Layer 7 of a small transformer language model trained on English Wikipedia (10 layers, counted from 0, width 96).
In attention head 0, each number of a token's query is one row of weights dot the token's vector x. The head spreads its attention over the tokens so far by the softmax of query dot key.

Query weights of the head. A number n stands for (n - 500) times 0.00091.
q0: 566 637 598 404 513 456 478 520 498 499 477 569 576 473 515 454 507 438 514 670 537 411 549 503 384 529 542 585 562 524 533 621 436 589 447 407 521 500 443 567 499 670 499 498 499 347 345 371 515 464 460 569 463 438 453 502 421 433 519 566 538 530 460 566 628 441 509 425 576 382 661 528 393 471 536 473 440 491 449 512 458 610 535 649 408 523 531 590 513 484 689 532 355 602 564 475
q1: 649 510 710 601 476 423 536 546 525 492 479 688 419 416 541 415 443 372 477 489 365 440 646 638 456 408 477 472 549 581 491 468 386 523 559 338 479 448 422 586 627 444 585 476 445 640 389 531 668 604 542 564 577 601 579 481 683 545 435 476 585 635 494 474 673 424 468 459 607 482 560 549 315 385 321 504 570 486 701 384 437 391 482 543 532 528 378 556 448 557 493 528 571 395 567 470
q2: 568 495 566 539 332 529 381 389 677 443 314 509 687 572 330 436 399 691 588 453 533 396 364 500 497 556 355 511 562 622 559 518 658 584 490 596 497 477 571 542 531 517 517 424 489 473 363 343 494 528 375 561 535 455 321 545 357 464 629 545 342 677 476 429 447 629 611 303 381 660 420 468 551 479 510 429 519 448 462 592 572 570 470 463 770 299 685 514 487 433 261 516 606 499 354 624
q3: 325 420 474 475 508 491 502 552 415 444 639 415 587 262 569 471 374 557 602 626 643 476 454 497 544 477 344 426 552 365 650 302 348 476 413 556 447 581 504 469 666 452 487 516 367 514 575 415 546 434 438 447 486 503 483 456 584 388 499 604 361 532 582 396 629 398 546 640 473 727 526 429 738 713 576 650 608 658 505 447 513 522 574 496 468 515 640 434 386 592 598 197 475 521 549 700
q4: 557 543 511 614 503 474 415 422 494 466 563 428 578 371 435 460 458 616 674 596 493 443 489 414 448 516 248 293 534 525 633 583 510 592 490 471 509 497 656 500 678 366 499 374 425 458 545 384 422 470 447 449 476 534 237 591 551 627 503 472 426 734 540 450 521 485 655 375 603 706 395 362 546 476 609 604 560 615 396 426 447 626 362 439 446 434 754 443 486 600 399 492 523 596 551 507
q5: 277 352 285 428 389 475 463 547 579 379 409 497 455 417 497 461 342 538 535 769 456 597 408 627 503 509 397 501 517 588 301 445 537 625 606 423 482 492 564 664 423 696 437 486 515 546 611 493 481 715 461 463 428 544 471 470 579 509 468 475 548 431 402 442 434 512 599 498 372 669 506 460 507 496 594 516 436 671 582 498 476 677 532 649 412 419 267 409 603 549 550 407 538 706 597 315
q6: 303 465 362 515 278 277 489 647 629 458 275 248 671 509 255 521 490 349 621 648 431 628 575 555 570 524 476 708 607 595 475 472 627 540 559 479 495 634 588 568 780 390 602 489 359 479 673 438 326 740 395 467 367 453 396 581 554 603 475 454 514 491 442 334 692 577 473 589 531 654 356 432 687 588 508 634 646 744 426 543 489 562 698 434 494 435 722 307 517 640 616 366 445 731 613 419
q7: 501 443 579 479 396 421 567 393 483 457 413 524 575 426 498 511 557 354 613 381 474 582 454 494 596 431 547 667 493 787 543 469 506 488 323 208 488 319 666 677 585 484 587 509 278 581 516 496 383 534 409 355 451 692 595 426 670 471 469 564 721 676 588 452 592 385 459 465 687 727 343 553 454 478 408 557 571 595 445 710 507 443 528 494 703 601 699 368 573 622 629 347 258 465 528 642
q8: 240 731 663 220 504 476 558 704 306 553 685 491 533 553 732 289 642 454 421 528 519 521 318 386 522 542 611 470 476 514 394 613 640 430 562 600 479 557 334 449 587 582 305 483 543 417 545 555 476 497 603 484 357 277 640 487 423 581 486 551 651 493 161 551 336 678 506 517 457 176 563 567 680 505 531 406 300 327 411 596 548 329 497 456 841 566 358 586 539 162 662 624 354 510 573 300
q9: 609 599 476 425 405 758 498 283 526 751 607 523 436 409 615 535 565 464 438 418 554 449 446 365 330 603 452 621 355 560 556 527 571 399 440 435 564 544 282 543 600 439 527 591 566 452 315 688 552 428 497 551 527 408 532 474 703 631 611 590 437 385 467 410 673 545 591 529 458 388 573 394 605 482 704 500 284 407 595 522 437 556 553 633 589 400 605 678 471 274 499 475 478 338 539 561
q10: 537 397 465 402 559 414 505 384 250 410 518 466 604 403 588 331 333 652 622 613 456 818 495 437 554 459 354 439 586 393 567 697 293 640 336 484 549 529 448 361 592 393 629 306 675 555 582 403 470 508 353 325 442 520 544 362 451 446 528 256 614 453 306 677 357 480 595 650 351 570 471 806 262 471 481 651 368 463 553 442 526 307 410 376 695 635 534 513 406 513 653 319 503 492 400 421
q11: 838 436 762 615 372 533 341 511 392 595 520 372 407 534 428 510 432 623 496 594 776 464 596 374 581 689 520 831 561 479 496 595 295 375 347 483 509 461 516 350 186 446 455 417 384 540 444 552 465 756 478 468 476 668 625 598 254 404 422 672 503 517 638 650 674 423 363 545 513 451 415 730 729 685 530 476 477 535 642 483 538 464 323 305 403 405 488 590 701 683 309 505 633 479 607 605
q12: 390 526 585 680 364 770 512 514 347 591 611 625 511 320 380 645 503 622 379 265 446 554 651 583 577 386 427 427 420 404 529 699 633 388 675 689 429 597 558 462 549 308 482 440 698 597 407 582 557 534 585 370 557 515 490 634 596 438 435 643 523 368 417 435 642 554 351 423 489 480 332 540 224 443 477 464 534 675 438 702 556 578 591 522 621 368 689 488 499 610 451 703 627 321 456 224
q13: 474 638 576 462 320 553 527 528 359 717 521 522 403 669 433 583 663 346 415 307 366 391 444 534 434 637 497 533 470 446 879 619 239 393 592 668 372 609 357 414 492 478 382 435 658 386 330 591 650 326 410 317 761 475 633 519 629 573 696 344 572 655 547 501 579 390 498 610 475 385 362 556 553 470 465 500 590 182 456 378 626 720 577 633 548 382 505 593 449 601 307 654 664 418 458 632
q14: 626 576 541 456 641 651 477 386 389 584 568 444 437 595 445 450 617 671 550 429 680 418 537 397 373 532 494 451 661 519 515 669 374 428 513 405 511 446 448 640 290 437 776 393 397 587 375 563 611 160 527 697 582 523 573 641 646 381 561 478 440 494 461 271 612 484 618 502 482 316 662 445 512 489 616 510 293 460 406 304 339 698 449 399 496 776 508 575 499 355 435 565 348 411 532 387
q15: 469 635 512 515 458 620 417 361 476 355 524 724 401 563 439 461 504 545 351 435 481 340 439 603 492 502 625 518 455 528 790 725 396 478 523 595 531 474 386 576 436 328 595 527 584 262 385 527 492 367 378 652 613 301 521 470 525 432 649 428 612 504 554 562 676 502 399 498 565 306 321 536 510 369 595 444 372 385 490 543 539 239 485 471 527 542 260 638 659 517 327 377 570 100 520 232
q16: 531 415 500 503 387 581 507 450 432 494 438 527 516 564 470 470 524 403 527 552 504 582 385 455 501 415 512 629 421 511 541 455 397 605 327 805 546 514 483 548 537 430 489 368 461 546 350 557 428 460 533 456 465 487 439 564 496 640 519 449 543 498 539 370 569 423 475 416 498 524 297 478 448 656 409 475 363 559 484 529 464 482 503 572 274 437 507 363 540 563 335 452 459 686 446 737
q17: 442 494 421 434 556 721 384 502 470 388 377 586 480 394 406 559 491 321 582 475 623 433 562 418 540 628 567 603 464 504 533 375 396 501 469 504 368 538 420 370 623 365 396 569 459 477 491 604 382 498 439 429 590 505 449 605 620 623 392 404 248 549 518 613 608 432 374 581 653 509 458 305 628 691 605 385 441 629 453 401 506 512 512 370 298 434 599 510 569 634 446 560 453 238 423 553
q18: 498 537 481 612 583 400 480 507 479 497 426 575 541 527 543 415 394 630 467 416 495 481 543 453 522 301 509 426 447 562 660 417 513 498 526 587 524 569 614 481 393 624 205 481 557 352 593 398 293 428 490 512 674 615 515 454 424 476 441 505 632 524 426 401 376 530 520 458 328 574 577 450 463 523 473 555 385 369 412 533 506 336 434 719 808 446 308 518 540 227 504 587 445 576 634 514
q19: 633 657 347 550 473 771 515 448 393 498 492 355 590 408 521 27 301 665 589 655 537 560 407 639 533 497 409 256 501 310 396 642 638 545 375 588 424 684 401 351 592 487 459 609 602 629 634 441 626 780 440 298 328 662 482 552 424 431 320 514 415 491 335 443 503 557 608 571 531 550 330 530 476 532 374 570 528 451 629 614 461 435 528 510 446 479 468 568 495 694 490 291 571 498 530 508
q20: 204 553 338 620 474 548 448 518 683 227 464 486 479 667 441 585 531 453 474 523 398 482 488 555 685 562 576 573 424 612 430 471 484 459 649 586 443 332 701 393 297 602 472 527 450 512 492 473 343 442 392 564 683 619 489 483 464 611 601 633 455 710 513 465 757 527 666 414 417 645 533 289 611 484 583 622 511 563 530 574 453 719 684 582 494 385 411 452 620 487 235 450 524 730 563 526
q21: 361 659 489 525 404 436 483 651 621 543 554 456 595 482 516 489 559 505 537 461 414 678 738 323 527 387 511 492 623 582 342 640 853 563 578 415 492 591 541 440 821 476 388 396 385 369 453 412 312 369 511 362 477 574 376 610 422 608 677 412 589 598 417 341 430 743 459 228 642 657 671 517 552 463 603 466 708 641 312 462 387 554 505 605 610 347 563 357 370 451 409 425 463 581 471 681
q22: 464 618 402 525 227 569 397 678 471 653 360 384 655 733 354 536 503 417 632 753 446 539 314 478 603 349 479 595 518 720 641 333 476 414 438 560 590 358 431 480 415 485 462 628 459 445 561 335 218 521 453 551 203 430 394 675 529 588 646 469 427 662 394 607 689 612 532 406 461 629 304 442 524 640 457 622 510 626 377 572 418 529 484 480 572 285 636 473 518 394 439 366 531 642 714 606
q23: 505 672 406 610 492 366 547 488 570 497 731 418 492 598 354 404 709 308 457 711 559 267 724 615 508 572 812 560 414 406 638 525 477 433 435 532 502 437 710 493 616 449 466 548 464 489 642 636 524 508 553 592 454 308 444 613 589 553 452 523 744 662 446 439 421 537 252 650 622 490 617 508 409 453 461 270 390 541 559 615 643 591 643 414 526 812 500 620 424 546 421 497 501 721 444 406
q24: 814 674 578 654 363 599 428 568 404 609 640 382 349 522 497 514 640 597 535 539 563 378 540 498 469 343 345 523 484 514 493 547 508 349 417 529 743 451 536 399 592 385 329 631 587 473 504 692 511 324 684 512 369 291 535 553 566 582 483 800 542 337 651 484 637 452 567 442 737 392 605 349 393 387 374 615 570 396 443 441 403 311 501 527 350 697 256 514 507 642 557 561 573 564 523 509
q25: 462 514 880 362 250 250 629 716 509 526 437 382 401 701 514 426 550 311 569 593 282 377 680 540 525 461 672 526 500 322 387 495 479 594 637 511 374 546 688 548 495 611 343 188 749 425 434 513 713 453 323 572 706 653 401 447 538 596 385 395 576 542 514 488 762 572 532 367 357 356 452 754 302 769 619 486 605 347 638 573 546 510 457 259 545 313 403 580 556 544 556 719 451 399 330 385
q26: 608 636 473 309 537 398 524 524 417 498 505 472 467 407 278 403 540 581 572 527 502 550 645 518 427 675 467 376 425 579 336 644 538 504 499 442 473 677 449 593 400 500 535 505 683 670 486 531 555 520 330 527 454 579 564 486 590 633 407 498 404 352 477 606 549 459 471 290 588 470 378 427 455 470 487 566 679 692 513 353 534 546 295 533 482 338 195 376 591 715 493 708 525 472 612 459
q27: 368 448 489 688 580 682 356 555 347 238 399 525 511 470 426 492 411 540 392 389 414 484 430 473 408 630 310 572 540 535 605 544 389 432 550 569 645 480 336 592 256 380 207 493 755 693 460 477 717 483 553 524 301 393 184 499 476 543 573 500 438 497 383 254 422 476 574 667 551 419 671 241 632 618 614 464 598 409 485 571 601 442 431 435 572 428 308 495 580 291 638 679 549 330 670 451
q28: 488 426 483 411 743 349 480 396 453 255 430 730 560 518 434 496 561 450 533 296 419 355 527 391 525 478 541 472 660 257 565 679 442 643 680 233 529 475 488 556 327 553 632 507 264 451 602 588 520 441 471 448 460 496 503 569 318 446 437 537 540 579 478 461 460 631 428 417 374 653 615 632 444 365 670 542 546 593 660 602 472 667 745 665 458 823 337 374 691 399 529 354 670 689 558 326
q29: 308 546 427 537 666 542 440 461 473 219 575 723 691 621 526 382 345 499 466 510 556 448 470 481 499 565 456 527 580 283 357 486 507 663 598 535 581 499 515 412 420 619 97 483 296 654 663 470 273 571 415 551 412 454 526 558 652 313 368 272 774 493 519 536 530 738 440 342 556 583 513 411 302 526 389 358 341 548 391 531 615 702 283 580 614 400 569 527 595 439 560 563 539 557 641 401
q30: 482 410 380 329 572 347 486 516 340 343 608 306 599 388 600 675 358 434 592 635 391 674 382 314 510 568 444 603 340 449 691 692 528 429 472 708 565 664 652 406 572 407 381 524 435 356 496 322 500 576 565 497 532 446 213 463 565 652 407 711 277 459 523 599 503 290 743 553 558 502 465 573 516 490 597 567 641 342 599 419 469 443 545 392 222 595 525 627 416 424 582 558 434 515 537 663
q31: 453 641 476 565 566 369 430 180 369 538 561 588 508 485 625 510 546 407 356 575 506 466 519 630 456 536 459 515 434 725 694 411 487 446 557 488 655 401 476 526 557 504 420 484 608 531 328 408 313 475 629 479 518 487 594 526 486 619 567 509 421 880 539 456 644 615 658 588 480 297 527 371 579 345 516 303 442 504 400 451 510 641 406 574 492 669 663 538 532 433 307 439 603 534 646 799

Each question shows a short text with each token's key, already scaled and adjusted for position as the last token sees it. A number n stands for (n - 500) times 0.0026.

Then comes the last token's vector x. A number n stands for (n - 500) times 0.011.

0 ".": 475 505 506 499 573 572 268 603 478 527 401 412 514 477 465 457 502 491 440 447 525 559 392 592 368 444 611 425 449 564 490 568
1 "\n\n": 521 509 465 480 426 422 135 537 637 656 427 446 463 616 529 500 493 506 499 512 580 458 432 555 417 479 528 489 429 477 484 539
2 "===": 518 456 489 444 354 362 76 450 617 634 453 476 576 641 577 459 474 491 539 546 432 568 416 539 394 434 531 588 349 447 492 564
3 "201": 483 537 450 436 400 416 312 648 450 458 436 522 609 572 402 509 531 477 531 517 469 505 474 748 189 561 521 429 394 425 569 473
4 "7": 486 499 468 454 439 312 361 580 459 465 486 669 544 545 536 488 493 516 426 445 537 454 488 611 347 515 437 543 524 514 520 506
5 "–": 544 543 477 477 447 522 360 603 533 521 594 550 487 456 477 433 513 536 470 551 478 505 435 552 278 490 461 457 568 553 573 479
x: 510 501 348 377 516 511 555 452 411 564 462 384 523 598 440 336 566 580 535 491 454 314 381 310 456 324 654 519 227 543 506 358 398 372 507 542 260 376 571 675 579 653 452 453 716 557 341 558 531 541 476 514 388 548 503 343 386 473 499 602 496 454 513 718 390 496 544 560 483 445 642 534 535 300 602 427 475 374 414 453 507 575 539 455 427 547 392 731 444 550 588 355 445 492 386 402
Which two tokens does the last token look at most, in order? 2 "===", 1 "\n\n"

0 "4": 569 460 522 468 604 540 368 625 497 451 465 536 570 418 517 489 539 637 427 592 474 677 563 603 350 409 539 563 522 478 483 520
1 ", ": 473 513 483 460 503 447 202 563 558 585 465 438 545 518 560 531 483 485 458 610 470 623 453 567 447 494 608 487 451 528 569 522
2 "18": 431 415 498 541 450 491 397 605 412 426 442 555 508 581 479 415 521 531 516 547 435 613 421 615 332 525 513 414 468 354 487 523
3 "4": 492 442 571 415 564 536 392 597 430 413 345 623 621 478 483 521 435 416 447 507 459 672 510 608 284 471 563 476 479 481 443 479
4 "3 ": 539 469 500 464 467 390 269 597 559 563 470 447 545 558 544 504 465 451 498 458 602 509 468 526 316 486 544 454 510 503 399 546
5 "| ": 530 523 527 575 478 442 268 552 570 617 472 550 459 557 623 572 431 575 534 492 542 438 435 498 379 455 505 516 405 470 528 610
x: 444 529 491 528 466 523 629 536 460 523 529 485 497 478 433 530 462 448 495 562 505 382 476 467 544 668 483 468 433 576 436 518 417 448 549 519 353 424 923 542 497 726 460 525 511 494 312 390 494 479 345 523 374 500 499 354 508 535 530 483 493 501 731 671 566 579 464 432 559 378 471 533 443 440 437 464 504 453 463 574 458 646 555 523 514 478 528 823 610 460 410 524 531 528 525 512
Which token does the last token look at most? 4 "3 "

0 "– ": 468 440 469 456 478 452 184 495 540 628 448 487 572 547 543 568 524 480 497 579 506 625 504 513 364 456 528 520 458 450 554 534
1 "\"": 499 543 532 447 383 356 162 396 515 660 468 495 596 664 581 677 507 480 501 540 540 568 419 537 442 498 549 557 416 461 559 531
2 "M": 507 397 455 439 377 463 344 604 508 484 482 503 553 451 503 407 545 464 583 590 479 510 485 589 440 484 552 559 405 397 570 439
3 "y ": 560 552 505 444 479 423 215 632 479 534 636 390 581 460 569 552 496 513 556 465 513 622 493 512 350 421 609 578 597 519 556 496
4 "W": 483 514 455 487 399 469 357 526 522 414 509 408 564 401 473 432 528 421 558 457 502 541 522 643 376 543 507 503 468 468 579 439
5 "i": 446 547 513 471 498 456 317 605 482 454 504 471 545 376 554 593 469 563 403 467 515 566 496 675 370 518 620 528 500 608 613 460
x: 433 492 512 548 688 458 870 573 668 545 558 620 426 587 399 365 589 433 427 506 555 485 517 459 327 502 458 501 336 541 518 460 508 441 561 583 396 493 363 514 517 609 565 489 573 421 283 541 715 412 747 462 317 556 466 371 473 490 430 424 446 412 398 502 474 512 481 514 485 515 473 492 534 617 614 647 622 609 557 461 545 543 445 545 570 585 514 944 524 575 626 571 529 526 484 584
Which token does the last token look at most, and with what share of its attention? 1 "\"", with about 80%

0 "|": 515 488 455 487 451 552 243 505 508 610 473 440 477 521 504 387 491 500 464 420 490 458 399 546 255 432 559 467 391 486 482 590
1 "\n": 492 478 423 445 315 330 96 547 581 648 439 480 527 602 579 648 533 449 564 552 534 467 505 626 365 501 489 481 395 394 504 487
2 "| ": 469 551 406 453 382 394 125 554 617 639 540 468 489 653 558 645 525 464 489 481 454 444 466 547 434 480 475 513 333 386 478 570
3 "201": 433 525 401 437 346 442 288 683 510 486 451 516 561 591 399 582 484 428 545 496 453 516 529 758 190 537 511 464 394 447 509 484
4 "1": 501 442 438 465 387 365 406 548 562 485 490 667 562 617 493 591 441 459 459 447 502 470 541 601 283 513 427 509 531 520 444 507
5 "–": 580 549 454 503 393 520 325 620 548 531 607 588 494 502 431 489 501 517 424 495 422 495 467 543 242 505 449 424 525 531 531 435
x: 554 489 370 283 517 489 541 450 396 564 427 401 542 605 455 337 552 585 495 493 460 417 401 312 444 331 598 523 288 526 538 348 356 404 508 535 223 370 558 698 562 655 457 457 683 561 394 457 546 583 459 500 394 577 488 280 381 394 494 582 543 452 533 803 409 485 532 623 577 470 499 531 508 303 612 443 544 431 451 458 601 549 517 396 392 504 401 638 451 536 614 324 471 479 412 363
Which token does the last token look at most, and with what share of its attention? 2 "| ", with about 40%

0 "P": 484 394 470 490 433 622 354 528 533 452 466 415 475 453 471 486 422 540 541 606 485 519 546 616 414 474 617 477 489 548 498 492
1 ". ": 419 535 462 369 487 437 247 595 492 533 505 438 554 432 604 555 482 466 435 552 579 623 502 497 473 384 559 531 509 547 430 491
2 "Mar": 508 468 514 512 482 555 451 502 482 505 458 446 564 398 447 474 512 435 485 538 510 657 516 550 463 487 534 529 403 434 476 462
3 "s": 437 407 591 563 492 541 427 568 450 399 529 565 471 458 565 520 404 468 570 550 567 497 540 523 378 484 434 658 555 571 469 425
4 "h ": 526 518 519 424 481 454 231 607 511 513 525 424 574 502 572 593 523 531 485 509 556 601 515 502 440 500 644 562 462 541 507 468
5 "| ": 520 504 511 531 472 411 272 507 563 612 432 483 491 543 585 508 518 573 499 423 524 454 425 516 413 456 476 509 395 446 542 625
x: 501 523 479 580 465 592 664 472 512 408 418 507 440 479 642 501 451 480 500 680 512 424 432 486 540 695 531 474 235 537 435 497 458 529 570 536 415 447 923 513 457 726 448 551 457 521 305 453 449 482 335 505 464 464 546 360 565 592 480 471 531 576 743 575 536 502 466 479 563 449 483 555 476 529 433 537 564 419 488 557 454 563 532 499 470 453 460 709 580 535 363 458 532 540 531 542
Which two tokens does the last token look at most, in order? 5 "| ", 0 "P"

0 " ": 479 468 487 460 540 500 201 543 544 595 471 377 546 481 515 557 513 497 461 569 556 616 527 526 336 459 641 558 433 554 515 470
1 "| ": 495 541 501 506 481 412 238 522 549 609 482 535 456 545 618 545 506 419 489 472 512 524 486 464 381 399 508 550 420 444 560 635
2 "20": 466 407 543 522 483 472 352 577 463 461 437 568 572 575 432 482 563 532 549 546 471 683 491 622 324 512 497 517 480 422 570 553
3 ".": 580 523 509 486 524 581 328 591 423 488 363 545 548 457 420 520 439 553 431 422 461 629 419 550 373 407 600 430 530 556 556 525
4 "8": 513 442 514 503 472 431 389 541 457 479 493 492 595 518 474 476 518 444 411 523 507 581 512 656 326 424 486 496 414 441 522 537
5 "% ": 528 493 449 469 423 404 222 621 591 574 563 328 470 495 565 448 543 442 505 396 536 538 496 564 305 401 616 511 549 486 422 518
x: 475 538 526 371 488 460 477 412 490 534 569 398 548 496 457 436 495 404 411 438 522 492 282 580 554 505 450 553 424 446 517 479 420 435 543 519 303 463 863 461 502 677 589 516 478 572 395 674 450 500 325 289 435 587 513 397 570 543 423 675 545 506 472 545 491 504 422 501 470 442 627 420 524 610 573 457 458 581 477 430 609 439 458 443 455 489 505 866 623 505 428 573 605 562 536 637
Which token does the last token look at most? 2 "20"

0 "P": 484 394 470 490 433 622 354 528 533 452 466 415 475 453 471 486 422 540 541 606 485 519 546 616 414 474 617 477 489 548 498 492
1 ". ": 419 535 462 369 487 437 247 595 492 533 505 438 554 432 604 555 482 466 435 552 579 623 502 497 473 384 559 531 509 547 430 491
2 "K": 435 405 424 419 385 571 407 593 503 455 375 463 518 379 509 475 516 522 473 544 446 598 514 599 449 417 549 524 500 336 518 457
3 "ing ": 543 615 504 439 520 391 285 714 430 468 559 436 530 442 581 525 471 503 428 441 611 611 542 506 365 419 589 549 554 581 484 420
4 "| ": 539 563 484 500 454 376 243 483 542 615 451 492 480 538 612 505 493 554 492 424 526 468 433 514 419 422 459 518 407 419 546 617
5 "W ": 617 626 321 454 357 514 124 640 578 483 440 475 503 582 427 470 531 499 467 455 327 561 456 605 297 544 416 535 463 395 515 531
x: 554 474 711 413 494 604 438 467 529 338 470 288 391 563 517 309 450 536 458 539 508 467 456 616 272 385 475 622 135 578 619 602 398 602 505 379 314 491 597 472 617 711 542 431 400 486 508 505 451 627 413 454 641 497 482 223 531 608 353 557 629 567 582 570 433 603 393 479 488 543 509 437 396 431 476 378 374 682 613 554 501 627 526 571 382 446 468 728 556 551 557 436 582 541 501 524
Which token does the last token look at most, and with what share of its attention? 5 "W ", with about 50%

0 "ond ": 520 474 556 528 545 522 183 585 506 467 621 419 583 470 469 543 522 489 466 569 499 606 485 488 267 496 644 569 476 507 556 432
1 "H": 496 428 468 484 356 509 367 561 504 373 517 499 512 449 473 481 502 549 492 583 427 539 565 599 405 475 556 520 516 426 614 456
2 "us": 490 460 420 513 443 496 413 701 372 341 586 473 530 401 478 427 473 572 471 541 486 603 511 559 385 441 600 451 627 468 485 359
3 "b": 454 496 459 528 479 454 423 577 410 412 532 575 465 508 478 569 413 402 474 634 526 497 519 631 496 468 485 553 538 432 472 403
4 "and ": 518 524 502 509 537 441 224 668 515 547 553 464 531 529 563 572 504 526 522 516 614 560 476 521 371 484 622 499 539 549 554 460
5 "| ": 535 522 498 527 465 419 244 525 583 625 433 513 471 570 591 531 491 573 494 446 510 430 433 499 404 425 479 505 399 438 560 652
x: 479 500 485 562 458 582 651 484 475 416 472 483 426 444 570 520 453 468 484 666 498 425 432 476 562 697 507 453 250 525 464 484 420 512 566 546 324 431 914 510 464 713 424 532 477 485 310 447 475 485 315 514 461 480 517 341 573 597 467 462 583 531 751 569 496 509 475 470 571 476 414 524 458 529 427 510 575 429 448 595 429 585 527 481 504 416 463 728 578 487 366 489 529 546 550 498
Which token does the last token look at most? 4 "and "

0 "vi": 524 424 434 417 451 516 285 627 518 446 568 459 451 300 403 548 514 451 583 581 469 546 580 692 424 520 447 475 516 483 561 420
1 "ew": 523 461 523 494 527 494 333 618 557 403 581 375 457 360 479 504 534 617 488 539 496 559 561 639 348 478 542 559 531 534 587 416
2 "er ": 535 560 536 470 567 468 260 664 517 537 536 395 437 479 510 506 455 475 531 499 621 589 505 533 313 473 660 451 519 569 488 514
3 "| ": 491 560 478 500 457 398 242 534 570 635 439 520 452 561 603 499 491 515 519 479 521 468 454 506 386 412 499 511 402 412 579 637
4 " ": 566 504 429 391 444 489 221 558 594 550 387 466 598 511 468 530 417 358 520 496 483 599 552 574 327 512 577 624 343 558 481 489
5 "|": 486 485 551 545 494 584 284 511 523 588 444 485 453 506 505 366 491 467 440 447 472 487 364 505 302 439 589 458 406 478 488 575
x: 449 539 482 401 414 603 572 479 417 451 574 403 525 466 698 437 507 482 452 572 433 473 489 609 536 435 577 433 260 547 501 444 441 365 448 566 382 449 867 418 629 767 433 568 473 552 353 461 556 559 433 593 506 470 565 467 563 640 480 503 494 500 440 482 558 419 515 535 562 378 382 567 493 640 479 420 512 418 388 752 574 388 473 461 585 382 463 623 509 497 420 567 356 404 609 633
Which token does the last token look at most, and with what share of its attention? 4 " ", with about 60%

0 "4": 569 460 522 468 604 540 368 625 497 451 465 536 570 418 517 489 539 637 427 592 474 677 563 603 350 409 539 563 522 478 483 520
1 "% ": 474 452 561 433 542 461 240 569 543 575 507 291 508 496 533 463 448 518 512 440 549 606 468 517 364 467 626 493 540 512 431 482
2 "of ": 488 548 512 525 479 513 245 576 457 501 590 492 575 420 529 542 425 525 489 490 514 606 461 485 376 500 639 537 448 478 516 461
3 "all ": 544 421 549 525 496 432 230 648 457 538 586 476 485 518 514 455 451 489 552 507 491 564 481 499 283 429 603 582 528 501 486 517
4 "h": 536 491 422 489 408 432 379 601 381 394 470 466 471 494 391 413 538 479 489 448 478 524 523 584 310 540 585 406 505 484 516 504
5 "ouse": 506 408 443 536 481 430 349 661 461 424 535 620 333 441 493 409 533 482 462 485 440 526 472 512 328 479 531 473 530 517 516 506
x: 709 505 528 438 531 556 382 318 378 549 777 439 544 486 489 397 552 485 450 412 381 427 407 509 404 465 574 465 296 340 551 505 325 466 592 655 553 506 472 440 522 678 454 699 538 482 438 621 596 467 615 406 504 652 502 322 649 534 565 427 585 513 445 364 432 452 452 511 634 327 613 515 576 441 596 421 409 487 457 449 656 382 438 671 372 392 589 696 533 527 591 527 523 433 596 632
Which token does the last token look at most, and with what share of its attention? 3 "all ", with about 50%

0 "serv": 508 473 572 567 515 502 388 642 413 356 566 471 399 360 466 403 563 465 536 512 489 481 490 485 287 401 453 536 594 576 519 450
1 "ic": 377 471 490 548 595 530 395 602 442 324 520 469 449 408 481 510 494 541 497 498 495 524 546 527 322 406 441 581 594 560 500 503
2 "e": 483 463 540 469 564 404 387 636 450 464 541 505 478 420 507 487 525 519 523 503 588 527 531 541 388 464 510 559 456 616 364 461
3 ", ": 539 529 522 447 522 437 226 581 516 602 445 452 514 534 551 520 526 526 452 598 497 633 425 538 432 502 637 496 473 559 575 552
4 "18": 505 435 499 500 472 470 424 603 402 427 414 546 511 581 473 409 427 444 509 550 447 594 413 620 349 507 500 410 482 353 496 541
5 "3": 538 557 588 431 571 496 414 574 436 437 314 606 621 476 478 502 537 441 513 466 518 655 492 633 310 477 548 423 484 446 437 505
x: 472 413 715 561 515 414 581 436 535 558 566 510 469 529 501 402 506 610 381 483 459 366 513 622 486 494 511 631 466 570 502 408 539 411 476 592 315 460 528 508 520 748 490 402 456 526 151 542 425 296 491 419 417 565 525 226 424 430 604 553 595 543 349 513 395 549 453 698 532 405 467 551 610 350 476 461 540 421 483 434 619 600 407 517 588 387 626 724 450 447 430 456 537 605 419 625
Which token does the last token look at most? 4 "18"

0 "| ": 512 470 468 479 457 424 156 525 535 609 479 513 456 578 580 537 486 419 503 494 489 503 469 491 360 430 513 526 387 463 532 622
1 "J": 549 424 463 460 368 530 304 527 501 403 414 535 462 436 503 514 601 516 500 521 441 526 524 560 444 534 565 526 440 461 536 464
2 "os": 542 482 451 568 444 499 432 636 404 362 580 498 447 442 495 440 449 526 499 530 487 575 556 479 407 464 543 520 570 513 500 459
3 "ep": 523 460 419 453 422 468 374 635 468 374 650 523 432 362 492 472 436 508 465 606 451 588 614 471 421 407 484 587 508 578 422 467
4 "h ": 553 524 500 371 442 500 271 582 505 499 592 460 581 488 532 576 513 511 489 492 476 617 511 467 414 467 607 524 486 492 535 469
5 "A": 471 554 472 499 367 552 456 640 546 522 619 469 467 402 499 442 436 452 428 545 524 497 536 579 475 490 524 513 490 442 518 470
x: 488 526 486 327 596 536 789 554 845 641 612 402 534 566 569 430 531 370 352 551 612 385 617 408 501 422 500 545 258 476 454 528 607 389 441 517 628 482 359 542 518 529 512 659 643 581 468 575 390 661 431 434 422 566 413 408 461 578 645 552 564 489 577 464 378 560 431 634 538 387 592 527 620 507 466 507 505 567 530 461 480 618 431 507 471 520 476 746 528 496 365 541 405 482 435 488
Which token does the last token look at most? 0 "| "

0 "4": 569 460 522 468 604 540 368 625 497 451 465 536 570 418 517 489 539 637 427 592 474 677 563 603 350 409 539 563 522 478 483 520
1 ", ": 473 513 483 460 503 447 202 563 558 585 465 438 545 518 560 531 483 485 458 610 470 623 453 567 447 494 608 487 451 528 569 522
2 "18": 431 415 498 541 450 491 397 605 412 426 442 555 508 581 479 415 521 531 516 547 435 613 421 615 332 525 513 414 468 354 487 523
3 "4": 492 442 571 415 564 536 392 597 430 413 345 623 621 478 483 521 435 416 447 507 459 672 510 608 284 471 563 476 479 481 443 479
4 "3 ": 539 469 500 464 467 390 269 597 559 563 470 447 545 558 544 504 465 451 498 458 602 509 468 526 316 486 544 454 510 503 399 546
5 "| ": 530 523 527 575 478 442 268 552 570 617 472 550 459 557 623 572 431 575 534 492 542 438 435 498 379 455 505 516 405 470 528 610
x: 444 529 491 528 466 523 629 536 460 523 529 485 497 478 433 530 462 448 495 562 505 382 476 467 544 668 483 468 433 576 436 518 417 448 549 519 353 424 923 542 497 726 460 525 511 494 312 390 494 479 345 523 374 500 499 354 508 535 530 483 493 501 731 671 566 579 464 432 559 378 471 533 443 440 437 464 504 453 463 574 458 646 555 523 514 478 528 823 610 460 410 524 531 528 525 512
Which token does the last token look at most, and with what share of its attention? 4 "3 ", with about 40%